Layer 6 of a small transformer language model trained on English Wikipedia (14 layers, counted from 0, width 128).
A neuron's activation on a vector x is GELU(weights . x + bias), where the dot is the dot product.

Input weights of the MLP neurons that the questions are about. A number n stands for (n - 128) times 0.003.
n134 (bias -0.173): 91, 160, 177, 88, 142, 94, 182, 85, 143, 161, 130, 144, 125, 111, 131, 178, 136, 88, 136, 135, 49, 106, 127, 176, 197, 105, 173, 76, 133, 153, 140, 40, 66, 141, 60, 66, 135, 117, 189, 138, 167, 148, 91, 158, 71, 124, 140, 127, 80, 57, 113, 127, 151, 234, 156, 127, 97, 146, 155, 66, 155, 147, 152, 123, 64, 176, 159, 82, 155, 156, 76, 84, 165, 131, 154, 154, 167, 105, 191, 136, 120, 136, 193, 76, 98, 166, 170, 218, 148, 159, 91, 153, 89, 123, 168, 53, 156, 138, 61, 124, 133, 121, 54, 113, 109, 173, 127, 158, 102, 129, 126, 175, 172, 88, 135, 100, 184, 190, 51, 122, 173, 132, 183, 166, 159, 146, 191, 178
n147 (bias -0.132): 173, 123, 129, 51, 16, 122, 123, 144, 152, 157, 186, 165, 120, 99, 112, 140, 91, 232, 120, 143, 141, 124, 124, 111, 180, 110, 93, 90, 142, 100, 180, 167, 161, 158, 173, 9, 97, 191, 93, 126, 131, 74, 143, 95, 139, 125, 138, 103, 121, 104, 76, 143, 122, 72, 127, 62, 131, 116, 156, 95, 158, 105, 120, 142, 153, 206, 113, 11, 87, 133, 154, 96, 105, 141, 99, 191, 61, 125, 121, 131, 124, 137, 131, 140, 135, 157, 114, 165, 93, 108, 85, 140, 142, 151, 136, 138, 130, 214, 175, 143, 62, 185, 167, 105, 145, 140, 124, 81, 70, 133, 107, 122, 120, 123, 131, 175, 139, 129, 188, 123, 136, 170, 136, 134, 191, 142, 102, 132
n152 (bias -0.148): 165, 214, 80, 188, 90, 91, 111, 111, 135, 127, 105, 152, 170, 138, 102, 117, 95, 124, 131, 164, 125, 130, 34, 58, 144, 184, 133, 117, 164, 106, 169, 103, 177, 143, 231, 137, 180, 105, 126, 89, 188, 137, 90, 83, 103, 182, 126, 135, 197, 126, 139, 121, 149, 84, 43, 80, 109, 224, 84, 110, 133, 152, 146, 101, 102, 59, 109, 60, 193, 135, 139, 141, 99, 167, 188, 126, 110, 132, 91, 156, 119, 120, 144, 108, 105, 208, 132, 143, 99, 167, 143, 126, 145, 115, 112, 104, 130, 79, 116, 86, 187, 179, 169, 102, 105, 93, 92, 69, 136, 113, 176, 81, 135, 10, 121, 156, 101, 94, 121, 182, 120, 93, 119, 149, 97, 78, 129, 67
n333 (bias -0.013): 149, 159, 92, 140, 74, 124, 79, 154, 143, 121, 149, 150, 109, 105, 107, 178, 96, 149, 170, 110, 130, 56, 119, 166, 80, 212, 160, 114, 149, 105, 102, 33, 149, 95, 122, 116, 121, 194, 59, 100, 122, 93, 103, 132, 179, 136, 69, 176, 179, 134, 144, 17, 194, 130, 128, 151, 78, 146, 116, 238, 132, 121, 162, 63, 174, 153, 179, 143, 203, 157, 85, 122, 95, 182, 142, 91, 108, 94, 98, 148, 119, 136, 71, 178, 163, 184, 142, 120, 188, 127, 128, 103, 118, 135, 100, 178, 127, 137, 99, 139, 198, 196, 99, 102, 174, 169, 100, 100, 177, 54, 197, 181, 94, 26, 136, 44, 106, 174, 126, 134, 111, 96, 121, 170, 106, 127, 94, 147
n360 (bias -0.156): 171, 81, 151, 151, 202, 94, 154, 147, 103, 135, 125, 89, 91, 88, 118, 146, 122, 139, 147, 82, 108, 78, 167, 107, 155, 219, 184, 168, 180, 147, 153, 164, 68, 89, 137, 186, 101, 79, 185, 90, 84, 112, 131, 113, 92, 61, 80, 100, 117, 148, 120, 140, 176, 185, 163, 56, 112, 130, 131, 114, 189, 50, 142, 23, 133, 146, 107, 143, 96, 54, 89, 144, 136, 107, 197, 163, 168, 129, 129, 127, 123, 128, 138, 140, 147, 111, 153, 190, 116, 132, 180, 104, 94, 149, 117, 143, 176, 73, 218, 147, 113, 186, 110, 79, 106, 127, 165, 73, 114, 157, 194, 157, 157, 62, 115, 170, 115, 140, 163, 103, 117, 112, 134, 181, 120, 123, 49, 120
n364 (bias -0.146): 93, 134, 106, 165, 82, 168, 102, 83, 171, 146, 79, 117, 55, 140, 143, 191, 185, 131, 153, 134, 163, 184, 149, 108, 234, 183, 181, 159, 81, 129, 178, 157, 146, 140, 212, 171, 112, 96, 82, 53, 120, 172, 187, 94, 112, 73, 143, 133, 61, 83, 113, 111, 114, 132, 210, 66, 78, 206, 181, 133, 164, 110, 126, 165, 76, 180, 100, 68, 135, 107, 91, 154, 121, 162, 74, 148, 114, 171, 182, 130, 164, 134, 116, 176, 117, 94, 133, 98, 80, 237, 167, 127, 75, 183, 156, 116, 124, 165, 172, 82, 29, 140, 135, 106, 169, 173, 161, 130, 153, 91, 162, 155, 133, 132, 61, 108, 127, 142, 121, 99, 71, 81, 167, 114, 81, 151, 150, 115
n451 (bias -0.161): 193, 123, 143, 119, 81, 80, 174, 102, 145, 123, 68, 59, 131, 135, 97, 116, 153, 168, 73, 71, 161, 59, 132, 97, 172, 118, 153, 219, 145, 192, 165, 124, 82, 187, 138, 92, 76, 97, 144, 125, 156, 180, 120, 133, 72, 136, 17, 84, 127, 57, 166, 122, 166, 106, 106, 165, 194, 167, 110, 55, 177, 104, 72, 91, 48, 162, 109, 98, 103, 154, 141, 137, 161, 56, 158, 138, 75, 112, 178, 184, 129, 98, 104, 134, 183, 148, 123, 88, 144, 177, 155, 162, 29, 147, 217, 71, 201, 85, 162, 109, 193, 155, 140, 103, 68, 173, 141, 144, 152, 156, 205, 124, 75, 90, 108, 112, 169, 208, 124, 127, 139, 96, 202, 139, 114, 118, 146, 218

Each question shows a token from some text and the vector x that enters the MLP there. A number n stands for (n - 128) times 0.057.

"ile": 64, 121, 154, 141, 185, 147, 75, 76, 92, 149, 111, 110, 152, 152, 116, 100, 80, 135, 84, 133, 114, 147, 141, 155, 84, 133, 127, 187, 123, 124, 122, 111, 133, 128, 159, 111, 100, 154, 182, 148, 144, 140, 93, 100, 172, 138, 152, 173, 100, 92, 84, 112, 111, 128, 121, 137, 101, 73, 95, 146, 139, 138, 152, 114, 105, 98, 126, 147, 106, 124, 134, 108, 111, 161, 81, 137, 146, 147, 111, 117, 106, 85, 131, 143, 138, 92, 128, 114, 189, 115, 113, 116, 117, 184, 139, 101, 114, 114, 96, 123, 144, 142, 125, 146, 131, 133, 112, 138, 121, 151, 83, 164, 167, 152, 123, 120, 149, 125, 152, 148, 173, 147, 113, 149, 125, 99, 142, 105
The neuron with the highest activation: n134

"w": 34, 85, 145, 175, 137, 100, 112, 104, 138, 130, 119, 91, 113, 133, 106, 97, 114, 120, 114, 106, 136, 153, 148, 141, 98, 151, 122, 178, 130, 147, 119, 102, 88, 142, 143, 127, 83, 151, 159, 107, 132, 155, 150, 111, 153, 143, 153, 138, 118, 92, 91, 136, 102, 100, 128, 150, 118, 104, 78, 172, 119, 178, 111, 119, 137, 84, 133, 126, 163, 91, 116, 127, 139, 154, 89, 145, 156, 182, 118, 126, 129, 77, 140, 172, 144, 66, 88, 134, 165, 144, 99, 90, 95, 147, 134, 137, 152, 129, 117, 97, 154, 146, 137, 127, 122, 126, 123, 120, 112, 149, 152, 146, 152, 145, 121, 124, 125, 126, 158, 174, 139, 137, 109, 163, 102, 113, 93, 130
Which three neurons fire most, strongest first? n364, n360, n333

"el": 46, 80, 157, 122, 159, 124, 98, 93, 102, 162, 105, 109, 148, 130, 115, 99, 104, 110, 121, 125, 132, 108, 173, 153, 116, 146, 111, 161, 124, 136, 115, 92, 129, 113, 157, 98, 105, 157, 133, 100, 136, 142, 92, 119, 174, 126, 127, 124, 154, 138, 111, 130, 83, 111, 149, 162, 87, 103, 99, 167, 139, 188, 102, 132, 135, 92, 137, 149, 126, 104, 130, 110, 98, 154, 96, 117, 167, 154, 137, 117, 112, 100, 149, 103, 109, 77, 120, 125, 183, 159, 89, 105, 100, 155, 156, 103, 119, 139, 96, 81, 142, 127, 124, 160, 118, 147, 148, 77, 129, 162, 166, 185, 145, 145, 143, 140, 139, 120, 147, 130, 193, 137, 114, 124, 131, 115, 131, 105
Which two neurons fire most, strongest first? n134, n333

"u": 80, 82, 120, 147, 129, 137, 97, 92, 80, 184, 87, 104, 133, 141, 101, 96, 100, 115, 108, 138, 109, 140, 151, 140, 108, 130, 120, 206, 84, 130, 147, 122, 99, 141, 150, 101, 76, 132, 155, 104, 131, 147, 116, 105, 165, 135, 133, 134, 128, 122, 129, 107, 123, 145, 111, 162, 109, 69, 89, 154, 131, 140, 115, 107, 142, 116, 103, 151, 100, 113, 143, 106, 151, 150, 111, 140, 163, 156, 109, 149, 147, 66, 131, 141, 116, 52, 124, 126, 151, 151, 118, 103, 91, 145, 153, 94, 116, 115, 114, 90, 153, 152, 138, 136, 101, 122, 128, 132, 146, 152, 146, 164, 134, 159, 122, 178, 137, 143, 162, 142, 202, 105, 131, 182, 110, 113, 114, 123
The most active neuron and its activation: n451, at about 2.8

" wh": 62, 135, 142, 148, 143, 143, 85, 89, 87, 138, 119, 138, 145, 168, 108, 98, 73, 147, 106, 103, 141, 134, 163, 139, 121, 115, 109, 163, 115, 138, 136, 125, 104, 116, 146, 92, 97, 112, 164, 74, 161, 132, 158, 111, 173, 134, 147, 138, 110, 118, 127, 150, 76, 120, 128, 133, 118, 71, 118, 151, 131, 125, 123, 113, 134, 105, 145, 96, 137, 128, 133, 122, 135, 173, 104, 147, 138, 193, 143, 133, 129, 63, 137, 155, 118, 54, 107, 91, 181, 139, 143, 120, 97, 156, 115, 118, 122, 115, 136, 135, 155, 142, 102, 117, 90, 86, 143, 103, 140, 163, 134, 145, 136, 140, 126, 109, 155, 133, 160, 147, 169, 132, 94, 151, 90, 125, 133, 129
The neuron with the highest activation: n364

"al": 57, 111, 123, 136, 151, 114, 95, 79, 115, 153, 118, 106, 137, 164, 103, 94, 100, 127, 100, 119, 134, 157, 129, 124, 82, 174, 121, 196, 108, 138, 117, 132, 87, 144, 148, 120, 95, 170, 160, 143, 152, 130, 138, 127, 177, 143, 142, 127, 121, 100, 116, 152, 96, 107, 123, 172, 111, 76, 88, 124, 130, 165, 110, 139, 129, 90, 155, 131, 156, 96, 157, 121, 149, 137, 127, 143, 159, 98, 107, 106, 110, 83, 126, 143, 130, 62, 74, 134, 174, 158, 113, 101, 121, 161, 144, 114, 140, 123, 128, 118, 134, 148, 114, 139, 99, 107, 128, 121, 128, 153, 161, 174, 178, 118, 122, 143, 134, 100, 170, 136, 156, 111, 140, 156, 107, 102, 125, 96
The most active neuron and its activation: n360, at about 0.014

"over": 62, 126, 118, 159, 163, 150, 93, 87, 83, 131, 117, 78, 134, 158, 121, 127, 102, 142, 94, 133, 132, 140, 120, 140, 105, 136, 107, 188, 88, 155, 118, 68, 107, 136, 161, 135, 84, 139, 151, 122, 149, 129, 115, 135, 163, 169, 158, 121, 84, 94, 111, 138, 93, 96, 144, 141, 113, 78, 91, 163, 116, 143, 111, 122, 94, 104, 124, 113, 169, 82, 119, 128, 158, 157, 117, 151, 138, 116, 111, 116, 140, 74, 124, 166, 163, 72, 96, 123, 179, 126, 127, 99, 104, 108, 147, 127, 142, 126, 114, 107, 142, 126, 101, 165, 177, 142, 107, 151, 121, 166, 120, 160, 134, 141, 103, 144, 136, 129, 180, 171, 142, 104, 111, 140, 110, 108, 116, 133
The neuron with the highest activation: n364

"ar": 43, 116, 110, 118, 146, 142, 119, 101, 114, 143, 101, 101, 104, 159, 116, 91, 87, 146, 103, 121, 131, 120, 136, 168, 105, 138, 121, 220, 139, 122, 105, 128, 102, 107, 146, 96, 121, 127, 162, 120, 153, 113, 110, 126, 175, 136, 143, 118, 98, 93, 114, 146, 93, 128, 115, 171, 137, 63, 105, 130, 136, 165, 118, 123, 123, 114, 128, 154, 128, 98, 145, 103, 126, 169, 119, 148, 158, 166, 113, 96, 158, 83, 112, 170, 124, 73, 105, 119, 168, 107, 101, 96, 113, 167, 120, 111, 138, 107, 118, 115, 133, 151, 123, 154, 77, 134, 144, 129, 129, 171, 150, 164, 151, 100, 148, 173, 139, 130, 167, 155, 158, 122, 118, 149, 117, 109, 111, 107
The neuron with the highest activation: n360

" h": 51, 117, 112, 152, 139, 109, 85, 94, 107, 135, 110, 100, 115, 174, 113, 116, 92, 142, 89, 111, 152, 119, 173, 152, 118, 106, 86, 189, 120, 111, 132, 120, 109, 151, 159, 88, 109, 144, 159, 135, 150, 140, 144, 112, 180, 143, 132, 131, 150, 109, 86, 144, 84, 91, 127, 137, 85, 50, 88, 182, 119, 122, 109, 142, 147, 108, 158, 113, 116, 130, 135, 128, 119, 154, 126, 136, 160, 140, 155, 123, 130, 89, 137, 160, 120, 80, 90, 116, 167, 157, 123, 107, 89, 150, 158, 110, 128, 125, 138, 139, 155, 136, 104, 122, 96, 118, 134, 125, 121, 159, 151, 169, 126, 128, 128, 137, 131, 133, 144, 150, 189, 122, 108, 141, 85, 105, 139, 126
The most active neuron and its activation: n451, at about 1.2

"amp": 32, 136, 170, 151, 139, 103, 100, 91, 98, 131, 89, 90, 135, 147, 121, 136, 93, 88, 128, 122, 106, 139, 153, 182, 127, 123, 123, 187, 128, 106, 128, 111, 149, 128, 123, 95, 66, 137, 175, 152, 122, 140, 93, 135, 145, 140, 134, 111, 108, 115, 102, 138, 79, 148, 162, 145, 102, 71, 101, 168, 133, 170, 148, 130, 115, 104, 133, 118, 139, 140, 131, 132, 122, 160, 116, 125, 144, 176, 124, 104, 96, 92, 120, 113, 142, 61, 80, 138, 163, 120, 97, 91, 126, 179, 127, 104, 139, 108, 78, 124, 121, 138, 95, 155, 111, 141, 146, 118, 152, 164, 128, 174, 128, 145, 132, 151, 163, 135, 159, 150, 145, 164, 109, 155, 96, 85, 131, 110
The neuron with the highest activation: n134

" g": 72, 118, 115, 143, 138, 127, 84, 91, 130, 116, 112, 89, 132, 156, 113, 82, 99, 147, 113, 111, 144, 149, 138, 174, 123, 121, 101, 180, 129, 134, 133, 108, 134, 157, 140, 58, 116, 143, 150, 112, 145, 107, 126, 123, 177, 140, 159, 153, 138, 88, 95, 142, 87, 122, 113, 161, 72, 53, 117, 170, 118, 134, 112, 144, 154, 108, 140, 113, 132, 141, 108, 124, 143, 145, 135, 114, 145, 167, 143, 116, 110, 75, 140, 158, 136, 69, 107, 108, 166, 150, 98, 111, 90, 159, 124, 107, 119, 154, 128, 124, 132, 155, 116, 140, 100, 137, 138, 111, 124, 157, 158, 154, 128, 121, 121, 149, 124, 130, 176, 159, 174, 142, 114, 144, 112, 108, 123, 109
The neuron with the highest activation: n147